Layer 2 of a small transformer language model trained on English Wikipedia (8 layers, counted from 0, width 96).
Take only the direct path to the model's output, skipping the later layers: a vector added to the residual stream pushes a token's score in proportion to its dot product with that token's output vector.

Output vectors of the tokens that the questions are about. A number n stands for (n - 128) times 0.014.
"90": 101, 180, 119, 128, 139, 114, 84, 137, 144, 113, 130, 182, 129, 84, 109, 115, 130, 111, 116, 134, 125, 125, 126, 120, 142, 126, 99, 104, 175, 79, 91, 110, 142, 153, 128, 134, 126, 126, 155, 100, 134, 175, 134, 139, 161, 77, 147, 129, 129, 139, 142, 112, 105, 129, 115, 129, 168, 124, 125, 144, 149, 125, 138, 126, 162, 153, 108, 126, 106, 162, 142, 153, 133, 135, 116, 139, 132, 155, 85, 151, 82, 120, 145, 118, 132, 133, 149, 131, 147, 65, 116, 86, 114, 131, 142, 139
";\n\n": 113, 134, 119, 134, 112, 54, 131, 121, 119, 80, 137, 130, 121, 171, 140, 78, 130, 120, 180, 109, 169, 151, 124, 143, 187, 182, 105, 115, 147, 84, 62, 136, 97, 203, 107, 128, 93, 115, 91, 112, 93, 94, 115, 130, 131, 53, 172, 86, 185, 89, 135, 133, 176, 95, 117, 102, 134, 161, 164, 148, 201, 85, 99, 148, 177, 185, 105, 137, 104, 147, 85, 131, 175, 121, 203, 140, 79, 109, 125, 152, 127, 121, 85, 193, 112, 128, 26, 118, 186, 93, 98, 148, 151, 185, 181, 130
" of": 149, 71, 136, 124, 143, 140, 152, 125, 123, 144, 98, 106, 136, 210, 131, 124, 139, 141, 123, 110, 176, 90, 139, 131, 169, 144, 144, 172, 121, 110, 160, 173, 138, 128, 116, 164, 133, 123, 113, 154, 101, 128, 121, 142, 152, 152, 159, 120, 131, 111, 82, 51, 129, 85, 171, 117, 201, 124, 104, 102, 119, 120, 126, 134, 127, 103, 118, 111, 105, 83, 100, 111, 156, 156, 138, 161, 83, 110, 103, 85, 146, 132, 127, 113, 128, 112, 142, 103, 89, 125, 169, 87, 150, 138, 117, 152
"rote": 92, 175, 120, 134, 84, 123, 115, 107, 80, 152, 126, 140, 137, 156, 172, 148, 83, 165, 170, 109, 161, 128, 130, 94, 97, 142, 158, 89, 159, 139, 87, 80, 163, 169, 98, 152, 128, 98, 153, 166, 113, 166, 204, 166, 89, 96, 129, 154, 162, 70, 172, 133, 127, 164, 87, 105, 117, 139, 132, 162, 85, 91, 72, 197, 102, 122, 70, 111, 134, 120, 174, 200, 119, 109, 139, 103, 82, 161, 116, 161, 54, 140, 156, 142, 152, 152, 94, 103, 140, 150, 82, 90, 102, 126, 131, 142
"pec": 102, 107, 121, 87, 87, 67, 154, 120, 79, 132, 125, 90, 126, 151, 146, 115, 94, 83, 190, 136, 133, 182, 109, 124, 136, 109, 102, 202, 131, 111, 93, 84, 154, 104, 87, 168, 162, 158, 143, 155, 151, 98, 161, 205, 79, 89, 131, 137, 147, 83, 202, 152, 207, 102, 80, 155, 198, 74, 122, 148, 110, 85, 137, 176, 139, 148, 86, 121, 178, 107, 188, 123, 195, 128, 132, 156, 96, 165, 68, 150, 92, 98, 149, 132, 198, 124, 150, 108, 161, 99, 79, 84, 73, 68, 193, 108
"'t": 117, 160, 124, 187, 113, 117, 60, 121, 145, 70, 195, 179, 73, 134, 121, 108, 101, 156, 185, 148, 92, 94, 126, 101, 71, 68, 110, 110, 181, 132, 114, 132, 121, 136, 45, 114, 178, 121, 93, 109, 119, 77, 136, 204, 93, 68, 159, 190, 103, 125, 210, 181, 108, 106, 187, 149, 113, 166, 123, 119, 125, 154, 101, 162, 43, 225, 120, 121, 200, 184, 168, 148, 99, 111, 128, 115, 170, 113, 104, 134, 93, 71, 127, 214, 201, 180, 126, 67, 149, 116, 91, 173, 60, 75, 139, 86
"ople": 166, 207, 126, 120, 138, 165, 90, 175, 125, 84, 82, 215, 59, 181, 154, 37, 140, 173, 109, 199, 120, 129, 94, 77, 129, 120, 96, 127, 160, 136, 61, 141, 98, 160, 116, 150, 147, 149, 183, 219, 137, 92, 146, 95, 71, 80, 73, 147, 127, 98, 117, 111, 138, 126, 124, 196, 65, 50, 202, 120, 139, 97, 77, 204, 55, 213, 118, 194, 168, 210, 141, 133, 185, 134, 143, 188, 81, 161, 93, 107, 73, 131, 152, 152, 171, 124, 92, 90, 137, 87, 30, 116, 86, 59, 170, 103
"cent": 161, 149, 119, 165, 147, 78, 163, 110, 124, 109, 140, 110, 101, 103, 125, 117, 115, 121, 155, 144, 127, 179, 178, 90, 109, 78, 84, 136, 151, 167, 45, 113, 105, 77, 94, 109, 127, 196, 171, 226, 113, 168, 134, 156, 121, 111, 142, 136, 154, 140, 129, 114, 122, 114, 107, 108, 152, 98, 106, 127, 121, 98, 109, 165, 197, 95, 147, 193, 181, 141, 131, 87, 121, 100, 141, 152, 109, 194, 67, 101, 78, 136, 140, 171, 127, 114, 119, 101, 96, 98, 143, 126, 74, 120, 183, 138
"ensus": 124, 190, 111, 134, 88, 88, 138, 134, 158, 130, 129, 99, 82, 114, 197, 43, 80, 107, 162, 124, 88, 138, 133, 86, 124, 95, 77, 102, 125, 102, 106, 129, 176, 100, 84, 160, 180, 183, 132, 158, 131, 217, 205, 149, 143, 89, 165, 63, 106, 74, 64, 249, 166, 44, 178, 158, 121, 81, 141, 174, 168, 47, 83, 175, 139, 133, 144, 113, 144, 166, 93, 159, 111, 130, 185, 89, 144, 99, 106, 151, 120, 133, 131, 156, 157, 151, 199, 112, 136, 49, 124, 98, 106, 92, 198, 121
"antry": 128, 142, 114, 45, 124, 83, 134, 117, 162, 40, 172, 108, 89, 49, 163, 41, 121, 136, 120, 175, 132, 157, 132, 97, 136, 118, 159, 118, 144, 159, 114, 143, 129, 147, 118, 39, 144, 108, 137, 127, 160, 135, 175, 141, 105, 77, 177, 128, 119, 94, 166, 82, 191, 94, 99, 158, 117, 143, 114, 147, 151, 119, 142, 170, 128, 140, 136, 140, 113, 193, 104, 113, 153, 124, 159, 149, 79, 188, 103, 150, 134, 170, 150, 136, 107, 98, 165, 109, 151, 119, 122, 110, 142, 81, 180, 115
"le": 113, 131, 132, 136, 102, 135, 131, 155, 147, 159, 142, 125, 155, 58, 114, 121, 138, 98, 145, 153, 131, 106, 202, 148, 191, 112, 186, 175, 156, 118, 104, 128, 127, 142, 110, 104, 81, 157, 156, 112, 101, 101, 117, 94, 146, 125, 94, 115, 72, 129, 122, 104, 155, 107, 127, 136, 134, 134, 156, 125, 116, 95, 120, 162, 124, 102, 190, 123, 113, 133, 92, 144, 227, 130, 162, 74, 134, 70, 121, 137, 141, 121, 131, 128, 131, 116, 117, 160, 127, 149, 143, 94, 98, 69, 137, 127
"\".\n\n": 138, 129, 121, 159, 142, 87, 132, 156, 154, 117, 123, 157, 126, 166, 129, 96, 119, 92, 114, 146, 143, 78, 79, 121, 164, 93, 111, 169, 113, 73, 97, 110, 149, 100, 101, 57, 159, 70, 122, 100, 109, 142, 161, 168, 47, 110, 211, 59, 123, 121, 128, 123, 91, 103, 131, 178, 120, 135, 147, 130, 92, 113, 112, 172, 205, 181, 74, 131, 216, 89, 101, 110, 194, 116, 169, 204, 125, 107, 127, 104, 152, 116, 123, 211, 147, 158, 96, 132, 168, 86, 87, 180, 92, 190, 174, 85
"ars": 125, 187, 129, 118, 112, 148, 126, 164, 132, 119, 117, 143, 67, 69, 88, 120, 130, 192, 97, 149, 109, 150, 102, 146, 128, 138, 173, 142, 87, 86, 108, 107, 157, 140, 101, 113, 114, 95, 154, 114, 117, 155, 129, 136, 119, 119, 116, 89, 113, 114, 150, 161, 137, 132, 88, 95, 101, 139, 146, 155, 133, 159, 71, 162, 135, 132, 136, 157, 131, 119, 72, 134, 150, 113, 120, 197, 127, 147, 158, 106, 138, 170, 131, 145, 93, 122, 124, 114, 211, 139, 145, 112, 153, 131, 114, 77
"retary": 108, 151, 121, 52, 69, 77, 120, 99, 158, 117, 118, 152, 105, 121, 111, 108, 134, 134, 163, 135, 100, 169, 115, 114, 76, 138, 134, 153, 128, 102, 73, 164, 110, 84, 164, 106, 175, 157, 202, 107, 159, 108, 147, 146, 142, 84, 102, 160, 135, 121, 120, 122, 197, 62, 130, 92, 121, 117, 99, 185, 105, 90, 112, 188, 154, 171, 118, 119, 187, 135, 85, 174, 136, 143, 182, 184, 81, 170, 110, 122, 66, 168, 135, 166, 165, 144, 167, 139, 158, 130, 40, 52, 94, 70, 193, 161
" singles": 104, 105, 118, 126, 127, 93, 93, 139, 103, 37, 172, 127, 102, 159, 72, 99, 93, 113, 116, 177, 102, 97, 88, 135, 135, 130, 88, 136, 156, 147, 17, 133, 174, 128, 139, 79, 135, 141, 154, 103, 135, 144, 144, 154, 133, 108, 130, 124, 143, 76, 173, 221, 122, 96, 147, 106, 152, 110, 118, 146, 156, 148, 106, 151, 89, 136, 123, 198, 122, 172, 173, 182, 111, 101, 116, 187, 170, 102, 106, 133, 106, 157, 112, 190, 100, 128, 105, 168, 164, 124, 166, 110, 97, 118, 174, 109
"ater": 139, 207, 127, 155, 155, 147, 92, 107, 110, 143, 126, 150, 96, 61, 151, 109, 109, 180, 130, 135, 170, 137, 94, 52, 148, 141, 152, 200, 100, 95, 92, 95, 126, 157, 109, 97, 133, 140, 103, 138, 149, 68, 174, 156, 92, 130, 131, 105, 177, 121, 125, 152, 170, 158, 110, 107, 133, 105, 179, 181, 148, 150, 111, 157, 77, 149, 127, 124, 120, 165, 97, 74, 97, 152, 162, 120, 80, 143, 153, 125, 126, 159, 174, 144, 152, 84, 107, 144, 176, 83, 73, 125, 105, 68, 117, 87
"ons": 142, 140, 130, 122, 142, 142, 139, 152, 138, 124, 101, 125, 106, 48, 132, 116, 75, 160, 132, 215, 158, 116, 112, 161, 143, 125, 133, 156, 127, 106, 112, 149, 127, 103, 129, 81, 139, 79, 149, 143, 101, 104, 131, 173, 113, 118, 123, 125, 80, 151, 138, 141, 175, 113, 122, 87, 118, 143, 116, 122, 112, 127, 94, 174, 176, 152, 164, 131, 75, 151, 156, 164, 78, 140, 158, 144, 142, 123, 67, 161, 181, 125, 113, 174, 120, 167, 126, 148, 163, 93, 89, 67, 135, 53, 145, 80

Each question shows what one neuron of this layer's MLP adds at an activation of 1. A number n stands for (n - 128) times 0.01.

n324: 132, 132, 106, 124, 132, 150, 128, 129, 151, 122, 113, 138, 128, 134, 122, 130, 134, 120, 122, 136, 143, 131, 155, 134, 104, 142, 126, 130, 91, 128, 115, 129, 124, 117, 109, 127, 149, 120, 127, 139, 121, 129, 135, 119, 138, 135, 124, 121, 121, 146, 145, 112, 131, 144, 132, 138, 151, 154, 121, 117, 132, 135, 114, 138, 128, 126, 129, 105, 136, 108, 149, 124, 126, 128, 137, 127, 143, 113, 129, 122, 161, 108, 128, 99, 131, 127, 149, 128, 143, 124, 137, 112, 131, 163, 130, 128
Which of these tokens does it push down most? "ople"

n14: 101, 149, 105, 93, 84, 148, 88, 146, 113, 142, 112, 117, 131, 143, 136, 141, 78, 123, 136, 107, 113, 124, 136, 151, 145, 119, 131, 91, 112, 161, 137, 101, 125, 145, 147, 129, 173, 93, 135, 136, 152, 118, 176, 156, 74, 137, 127, 115, 127, 136, 149, 129, 125, 130, 115, 120, 178, 96, 152, 151, 116, 165, 117, 115, 122, 120, 132, 103, 159, 129, 194, 137, 136, 113, 142, 120, 100, 123, 104, 153, 154, 75, 136, 102, 156, 117, 148, 130, 150, 105, 123, 127, 102, 117, 132, 112
Which three tokens does it push up most, strongest first? "pec", "rote", "'t"

n283: 139, 133, 111, 141, 146, 122, 188, 145, 102, 152, 108, 113, 110, 88, 158, 109, 145, 165, 93, 133, 108, 135, 105, 93, 109, 92, 137, 171, 123, 120, 132, 167, 187, 119, 163, 136, 116, 147, 111, 148, 136, 156, 128, 94, 126, 105, 156, 77, 173, 98, 73, 164, 115, 169, 160, 192, 136, 122, 143, 100, 79, 90, 126, 136, 139, 127, 153, 113, 83, 68, 137, 127, 113, 128, 130, 109, 105, 117, 123, 161, 125, 116, 139, 100, 117, 123, 118, 113, 104, 190, 98, 156, 142, 87, 166, 117
Pushed up most: "ensus"

n224: 115, 115, 146, 139, 120, 110, 109, 137, 131, 91, 110, 92, 119, 138, 120, 111, 125, 109, 133, 134, 134, 126, 118, 133, 145, 148, 156, 163, 87, 133, 123, 153, 114, 141, 88, 140, 120, 162, 117, 118, 156, 127, 148, 143, 167, 132, 138, 149, 111, 110, 105, 102, 130, 134, 117, 126, 132, 141, 122, 140, 157, 144, 163, 154, 131, 89, 115, 129, 161, 109, 108, 139, 136, 120, 121, 136, 130, 145, 130, 125, 103, 106, 131, 107, 132, 149, 110, 129, 149, 136, 128, 137, 130, 120, 111, 157
Pushed up most: " of"

n40: 135, 104, 110, 135, 126, 122, 150, 126, 147, 134, 120, 134, 137, 119, 144, 134, 124, 111, 105, 138, 132, 145, 109, 105, 138, 179, 147, 118, 135, 135, 140, 134, 105, 134, 116, 114, 138, 89, 145, 116, 109, 113, 105, 130, 154, 163, 136, 138, 108, 124, 100, 111, 153, 136, 108, 121, 144, 140, 139, 98, 142, 131, 130, 132, 125, 115, 118, 130, 114, 124, 138, 126, 113, 141, 139, 144, 116, 102, 131, 117, 153, 120, 126, 141, 115, 127, 154, 130, 134, 142, 130, 118, 132, 139, 121, 127
Which of these tokens does it push down most? "'t"

n157: 123, 105, 131, 107, 123, 122, 129, 142, 123, 112, 128, 132, 133, 148, 97, 132, 154, 142, 150, 153, 129, 120, 137, 119, 135, 145, 124, 128, 114, 142, 123, 111, 123, 117, 149, 125, 137, 138, 127, 154, 149, 115, 136, 134, 106, 120, 150, 149, 138, 126, 67, 130, 97, 145, 105, 144, 122, 140, 124, 143, 119, 137, 97, 139, 134, 128, 108, 137, 126, 116, 141, 150, 136, 126, 113, 125, 123, 132, 139, 118, 130, 122, 118, 108, 133, 137, 127, 120, 142, 150, 109, 140, 137, 114, 139, 103
Which of these tokens does it push down most? "ensus"

n204: 104, 148, 109, 121, 130, 145, 120, 77, 115, 92, 105, 167, 132, 179, 128, 105, 121, 119, 161, 170, 153, 139, 133, 135, 139, 171, 132, 174, 116, 95, 120, 93, 147, 130, 129, 105, 105, 142, 155, 119, 139, 121, 128, 153, 146, 106, 133, 171, 134, 154, 190, 110, 117, 124, 132, 146, 118, 134, 117, 142, 170, 143, 91, 140, 130, 159, 133, 130, 132, 120, 116, 163, 117, 110, 105, 128, 148, 130, 101, 140, 112, 147, 117, 122, 139, 140, 130, 113, 125, 139, 120, 126, 136, 124, 128, 137
Pushed up most: "'t"

n135: 110, 118, 149, 126, 121, 142, 115, 115, 87, 111, 140, 112, 129, 125, 109, 140, 142, 135, 100, 142, 126, 119, 133, 139, 125, 133, 146, 141, 115, 134, 118, 78, 155, 119, 100, 109, 122, 115, 125, 133, 159, 126, 119, 116, 137, 111, 127, 113, 149, 153, 126, 133, 95, 121, 159, 135, 166, 127, 126, 137, 159, 173, 126, 110, 127, 125, 129, 136, 108, 129, 117, 117, 113, 124, 110, 113, 138, 127, 153, 122, 101, 133, 137, 137, 89, 156, 113, 147, 154, 159, 113, 151, 131, 136, 132, 118
Which three tokens does it push up most, strongest first? " singles", "ars", "ater"

n186: 114, 134, 154, 119, 112, 123, 131, 151, 143, 122, 147, 140, 127, 130, 126, 117, 128, 115, 122, 138, 155, 129, 128, 134, 135, 147, 137, 135, 133, 124, 119, 124, 101, 108, 124, 108, 121, 117, 128, 124, 119, 142, 138, 132, 135, 128, 112, 147, 122, 132, 130, 146, 142, 127, 127, 139, 128, 137, 128, 103, 126, 139, 136, 124, 124, 128, 130, 124, 122, 122, 143, 122, 127, 112, 138, 125, 120, 127, 139, 116, 151, 129, 53, 109, 125, 134, 141, 128, 130, 125, 120, 123, 118, 128, 118, 126
Which two tokens does it push up most, strongest first? "ons", "le"

n219: 126, 124, 121, 136, 171, 145, 130, 148, 130, 183, 124, 134, 118, 128, 122, 128, 141, 156, 164, 134, 140, 133, 143, 118, 106, 103, 148, 104, 115, 115, 133, 123, 114, 125, 127, 138, 122, 179, 128, 133, 106, 113, 105, 139, 134, 98, 135, 128, 144, 111, 103, 145, 130, 148, 141, 111, 120, 155, 128, 134, 117, 108, 125, 117, 160, 108, 152, 111, 98, 93, 125, 103, 103, 126, 120, 122, 141, 112, 115, 149, 119, 143, 130, 99, 132, 120, 139, 134, 115, 105, 128, 161, 128, 123, 122, 131
Pushed up most: "cent"

n129: 105, 122, 91, 127, 130, 145, 138, 138, 138, 162, 157, 137, 137, 105, 88, 134, 123, 147, 106, 134, 121, 165, 137, 135, 149, 132, 122, 120, 125, 117, 118, 128, 121, 126, 117, 131, 141, 116, 125, 105, 93, 134, 117, 122, 122, 149, 119, 115, 134, 149, 141, 119, 133, 123, 117, 118, 108, 126, 133, 116, 117, 143, 111, 144, 128, 121, 144, 102, 125, 118, 103, 101, 116, 130, 150, 144, 133, 108, 124, 121, 136, 153, 148, 99, 139, 113, 148, 152, 131, 107, 140, 115, 134, 132, 112, 145
Which two tokens does it push up most, strongest first? "ars", "le"

n189: 118, 97, 125, 107, 131, 105, 125, 120, 115, 96, 146, 115, 99, 123, 77, 129, 118, 121, 148, 151, 151, 153, 107, 149, 177, 114, 147, 171, 124, 144, 103, 144, 166, 112, 131, 152, 114, 110, 129, 123, 132, 113, 136, 120, 154, 141, 125, 148, 170, 147, 108, 111, 157, 110, 107, 107, 123, 97, 117, 126, 134, 143, 110, 171, 107, 134, 109, 131, 95, 134, 122, 134, 171, 118, 129, 103, 153, 140, 154, 108, 96, 115, 120, 104, 117, 167, 162, 146, 127, 124, 114, 154, 127, 117, 140, 106
Which three tokens does it push up most, strongest first? "pec", " singles", "retary"

n16: 105, 122, 112, 112, 145, 134, 119, 128, 117, 124, 127, 143, 137, 105, 152, 148, 126, 157, 183, 149, 135, 158, 108, 152, 120, 127, 112, 144, 125, 103, 121, 109, 142, 112, 134, 134, 121, 129, 125, 115, 118, 123, 115, 152, 108, 110, 154, 143, 130, 100, 93, 129, 73, 123, 136, 137, 111, 150, 112, 158, 97, 133, 94, 115, 139, 111, 118, 137, 187, 123, 138, 130, 145, 127, 102, 154, 127, 135, 107, 134, 172, 100, 117, 155, 154, 122, 103, 114, 134, 136, 132, 133, 137, 113, 125, 135
Which three tokens does it push up most, strongest first? "\".\n\n", "'t", "pec"

n278: 130, 133, 127, 126, 139, 131, 120, 128, 117, 141, 145, 129, 111, 117, 120, 131, 123, 92, 102, 122, 142, 87, 129, 113, 135, 124, 129, 137, 126, 131, 128, 127, 127, 123, 87, 119, 136, 125, 111, 128, 119, 122, 123, 119, 117, 120, 131, 132, 140, 122, 132, 125, 128, 135, 124, 152, 141, 143, 98, 129, 135, 128, 122, 126, 133, 132, 130, 129, 139, 122, 134, 124, 129, 121, 106, 105, 144, 155, 141, 127, 128, 126, 46, 129, 134, 137, 127, 125, 105, 123, 128, 124, 117, 130, 140, 135
Which three tokens does it push up most, strongest first? "'t", "\".\n\n", "cent"

n277: 109, 131, 129, 121, 110, 100, 101, 151, 144, 107, 145, 118, 128, 111, 124, 112, 140, 129, 118, 134, 140, 103, 116, 132, 122, 133, 115, 109, 120, 139, 135, 152, 146, 136, 152, 119, 114, 129, 141, 129, 146, 129, 106, 131, 138, 133, 133, 126, 138, 138, 128, 111, 131, 144, 120, 116, 131, 113, 140, 137, 136, 144, 140, 153, 124, 118, 142, 117, 126, 108, 130, 133, 141, 143, 139, 117, 120, 154, 144, 104, 118, 144, 121, 124, 154, 135, 138, 145, 134, 139, 136, 119, 143, 144, 121, 123
Which two tokens does it push up most, strongest first? "antry", "retary"

n66: 130, 136, 127, 120, 103, 125, 131, 117, 122, 129, 153, 138, 164, 143, 158, 136, 103, 144, 81, 135, 129, 106, 160, 112, 162, 110, 119, 135, 135, 121, 160, 102, 113, 129, 151, 94, 129, 118, 124, 137, 145, 104, 141, 126, 99, 146, 123, 116, 108, 131, 107, 95, 128, 168, 140, 66, 145, 147, 159, 102, 118, 122, 123, 107, 117, 87, 93, 162, 158, 134, 103, 118, 144, 92, 171, 79, 139, 130, 145, 130, 120, 135, 132, 152, 134, 138, 134, 127, 158, 101, 119, 130, 133, 125, 170, 150
Which of these tokens does it push down most? " singles"

n95: 131, 107, 118, 146, 107, 127, 148, 131, 136, 126, 149, 137, 125, 110, 136, 134, 120, 119, 120, 135, 105, 148, 119, 111, 120, 117, 128, 119, 129, 141, 137, 118, 125, 143, 140, 134, 114, 131, 117, 149, 125, 87, 130, 117, 135, 151, 126, 124, 123, 130, 104, 129, 119, 153, 135, 115, 130, 140, 121, 102, 158, 137, 130, 147, 132, 124, 118, 138, 129, 130, 135, 135, 136, 142, 128, 97, 138, 115, 131, 119, 114, 140, 127, 121, 122, 115, 139, 133, 122, 125, 138, 122, 134, 142, 131, 121
Pushed up most: "le"

n228: 125, 111, 159, 130, 141, 136, 115, 123, 116, 132, 125, 118, 118, 132, 131, 129, 143, 128, 115, 129, 108, 112, 135, 143, 116, 121, 130, 130, 130, 116, 130, 108, 122, 119, 143, 135, 138, 153, 139, 112, 108, 129, 125, 118, 117, 107, 136, 149, 154, 124, 128, 134, 89, 141, 142, 136, 110, 132, 110, 131, 122, 120, 141, 128, 113, 121, 139, 135, 111, 148, 143, 144, 137, 111, 113, 131, 118, 142, 122, 129, 137, 138, 126, 128, 142, 91, 103, 118, 115, 143, 132, 119, 131, 128, 112, 121
Which of these tokens does it push down most? "ensus"

n314: 138, 112, 140, 126, 130, 107, 88, 124, 116, 140, 125, 153, 123, 128, 131, 122, 154, 119, 132, 125, 116, 113, 133, 124, 133, 116, 129, 139, 133, 109, 142, 139, 108, 122, 120, 123, 120, 139, 128, 108, 143, 131, 141, 109, 156, 95, 146, 147, 125, 136, 123, 122, 134, 141, 123, 147, 109, 114, 129, 126, 122, 122, 143, 143, 137, 153, 132, 137, 134, 140, 141, 117, 116, 127, 165, 100, 123, 127, 124, 135, 148, 135, 142, 129, 144, 129, 117, 108, 122, 138, 135, 118, 100, 120, 120, 141
Which of these tokens does it push down most? "ars"

n329: 132, 113, 150, 105, 120, 126, 132, 155, 163, 111, 120, 127, 122, 137, 149, 127, 135, 129, 125, 140, 148, 115, 92, 109, 125, 130, 145, 120, 143, 128, 123, 171, 128, 117, 142, 135, 114, 133, 137, 131, 190, 128, 128, 107, 118, 136, 97, 140, 142, 119, 136, 140, 157, 127, 143, 136, 129, 123, 117, 113, 146, 128, 145, 133, 132, 117, 137, 127, 100, 141, 113, 124, 150, 127, 93, 129, 137, 120, 129, 125, 113, 135, 129, 133, 127, 130, 126, 109, 129, 124, 148, 122, 112, 128, 102, 109
Which three tokens does it push up most, strongest first? "ople", "antry", " singles"

n199: 104, 118, 115, 145, 97, 122, 132, 135, 144, 156, 134, 131, 135, 139, 144, 128, 128, 127, 114, 124, 121, 137, 146, 124, 136, 112, 135, 132, 133, 116, 120, 127, 108, 116, 138, 130, 111, 149, 143, 160, 125, 149, 129, 112, 125, 133, 139, 118, 122, 145, 133, 90, 121, 132, 114, 105, 112, 114, 139, 138, 128, 133, 142, 126, 128, 138, 133, 129, 161, 126, 137, 157, 123, 122, 136, 141, 160, 126, 181, 133, 130, 113, 124, 142, 138, 88, 132, 149, 169, 152, 113, 103, 141, 155, 153, 125
Pushed up most: "retary"

n117: 151, 131, 167, 128, 138, 144, 111, 154, 164, 115, 113, 107, 110, 138, 146, 129, 91, 110, 133, 133, 132, 129, 161, 139, 104, 73, 128, 108, 149, 113, 130, 132, 97, 144, 134, 156, 110, 112, 119, 111, 154, 139, 133, 143, 147, 130, 137, 136, 139, 112, 116, 125, 165, 127, 119, 143, 130, 101, 100, 109, 115, 109, 129, 155, 134, 121, 119, 95, 141, 154, 101, 119, 155, 152, 103, 137, 110, 132, 152, 89, 122, 137, 116, 134, 125, 115, 146, 120, 133, 150, 171, 122, 135, 140, 116, 139
Pushed up most: " of"

n22: 157, 148, 133, 122, 128, 137, 117, 144, 120, 123, 128, 109, 119, 132, 120, 139, 150, 161, 109, 122, 121, 137, 164, 125, 117, 116, 154, 136, 123, 167, 130, 125, 121, 132, 153, 130, 119, 108, 133, 109, 105, 122, 132, 125, 127, 124, 110, 141, 139, 99, 112, 100, 136, 118, 141, 152, 112, 113, 128, 125, 130, 126, 114, 130, 123, 114, 127, 117, 140, 130, 153, 127, 121, 125, 100, 144, 113, 126, 112, 117, 138, 110, 139, 146, 138, 115, 115, 108, 134, 116, 150, 122, 134, 121, 135, 120
Pushed up most: "ople"

n340: 136, 134, 133, 131, 147, 137, 118, 137, 138, 139, 127, 123, 124, 129, 127, 127, 132, 124, 123, 139, 141, 140, 136, 142, 127, 126, 121, 97, 134, 132, 126, 117, 119, 125, 106, 118, 126, 136, 123, 131, 123, 153, 138, 140, 132, 152, 122, 125, 126, 133, 123, 137, 145, 117, 123, 122, 143, 127, 124, 121, 131, 126, 126, 122, 125, 133, 130, 117, 120, 127, 122, 129, 126, 129, 136, 126, 115, 127, 128, 125, 142, 128, 62, 121, 121, 119, 128, 126, 126, 143, 120, 116, 134, 122, 126, 121
Pushed up most: "ons"

n7: 112, 115, 137, 135, 121, 115, 65, 146, 159, 135, 125, 153, 105, 142, 123, 149, 122, 152, 184, 137, 137, 170, 88, 95, 103, 159, 155, 126, 106, 100, 161, 135, 88, 69, 127, 99, 110, 104, 174, 170, 128, 100, 107, 132, 146, 93, 129, 157, 124, 134, 100, 86, 99, 132, 130, 97, 121, 162, 143, 143, 138, 172, 126, 143, 161, 140, 99, 173, 169, 115, 90, 107, 123, 151, 129, 130, 124, 105, 87, 117, 137, 181, 127, 160, 133, 130, 139, 153, 157, 77, 153, 148, 180, 114, 142, 122
Pushed up most: "retary"

n279: 134, 108, 138, 96, 125, 102, 87, 130, 123, 158, 127, 117, 135, 134, 159, 134, 138, 95, 106, 134, 107, 129, 118, 111, 123, 133, 134, 119, 110, 144, 139, 133, 116, 143, 135, 112, 113, 125, 106, 129, 125, 137, 108, 147, 116, 105, 115, 147, 139, 116, 130, 134, 116, 119, 119, 123, 89, 126, 97, 133, 109, 145, 126, 109, 153, 160, 125, 161, 124, 132, 142, 114, 145, 115, 140, 150, 125, 127, 138, 158, 126, 120, 119, 124, 127, 127, 124, 155, 141, 113, 113, 137, 133, 132, 127, 111
Which three tokens does it push up most, strongest first? "\".\n\n", ";\n\n", "antry"

n334: 134, 148, 130, 122, 128, 145, 131, 126, 100, 128, 126, 103, 115, 105, 146, 132, 130, 115, 114, 142, 127, 116, 126, 106, 140, 129, 119, 132, 127, 126, 135, 112, 130, 129, 115, 144, 137, 146, 127, 112, 116, 112, 114, 112, 143, 149, 109, 144, 115, 133, 105, 109, 132, 140, 146, 108, 121, 140, 158, 112, 127, 118, 113, 135, 89, 107, 121, 128, 157, 160, 112, 119, 140, 154, 108, 115, 126, 132, 137, 159, 137, 147, 118, 140, 128, 107, 130, 103, 159, 122, 119, 114, 118, 162, 116, 128
Which three tokens does it push up most, strongest first? "ater", "ople", "le"

n164: 104, 101, 149, 145, 126, 122, 106, 132, 131, 176, 154, 105, 99, 140, 130, 129, 128, 119, 133, 135, 107, 124, 95, 127, 123, 122, 129, 111, 144, 126, 88, 112, 135, 140, 122, 140, 121, 150, 121, 123, 115, 135, 123, 121, 148, 132, 128, 93, 108, 162, 114, 137, 117, 142, 152, 112, 148, 127, 114, 148, 139, 150, 162, 110, 111, 125, 116, 138, 113, 149, 144, 128, 114, 125, 136, 135, 109, 124, 151, 136, 145, 122, 127, 140, 124, 128, 122, 134, 118, 144, 132, 149, 136, 169, 114, 106
Pushed up most: " singles"

n124: 130, 142, 118, 131, 107, 154, 126, 148, 130, 140, 114, 130, 132, 137, 117, 127, 119, 120, 140, 110, 114, 143, 126, 124, 164, 139, 137, 152, 130, 127, 129, 147, 104, 110, 116, 122, 118, 120, 116, 121, 127, 135, 124, 127, 108, 154, 134, 124, 105, 111, 152, 148, 137, 128, 112, 102, 120, 146, 135, 131, 111, 122, 123, 139, 124, 142, 119, 136, 108, 117, 104, 111, 124, 126, 128, 122, 120, 138, 126, 146, 120, 124, 145, 110, 128, 103, 149, 129, 123, 120, 132, 107, 124, 173, 127, 129
Pushed up most: "ars"

n343: 120, 126, 129, 118, 118, 139, 122, 138, 134, 133, 122, 127, 136, 117, 122, 141, 131, 129, 134, 142, 150, 130, 139, 134, 128, 143, 126, 129, 125, 121, 126, 137, 127, 117, 134, 122, 134, 110, 135, 126, 118, 130, 140, 131, 137, 137, 133, 114, 127, 130, 148, 141, 122, 116, 126, 140, 131, 137, 132, 124, 121, 132, 115, 126, 137, 120, 121, 127, 129, 119, 143, 114, 123, 123, 129, 130, 142, 131, 135, 122, 132, 132, 117, 118, 132, 134, 135, 134, 124, 127, 125, 137, 132, 128, 128, 130
Which of these tokens does it push down most? "ople"

n50: 146, 129, 148, 128, 129, 107, 158, 120, 148, 126, 136, 127, 155, 134, 134, 127, 121, 131, 117, 135, 124, 111, 120, 155, 116, 142, 144, 145, 144, 113, 117, 139, 135, 138, 121, 114, 105, 132, 127, 127, 118, 113, 118, 105, 122, 107, 116, 147, 102, 142, 102, 140, 131, 113, 137, 112, 137, 152, 117, 94, 108, 131, 144, 136, 122, 109, 133, 115, 121, 123, 115, 86, 129, 143, 112, 122, 128, 137, 132, 122, 131, 124, 153, 143, 148, 120, 133, 131, 135, 123, 111, 129, 121, 137, 123, 134
Pushed up most: "le"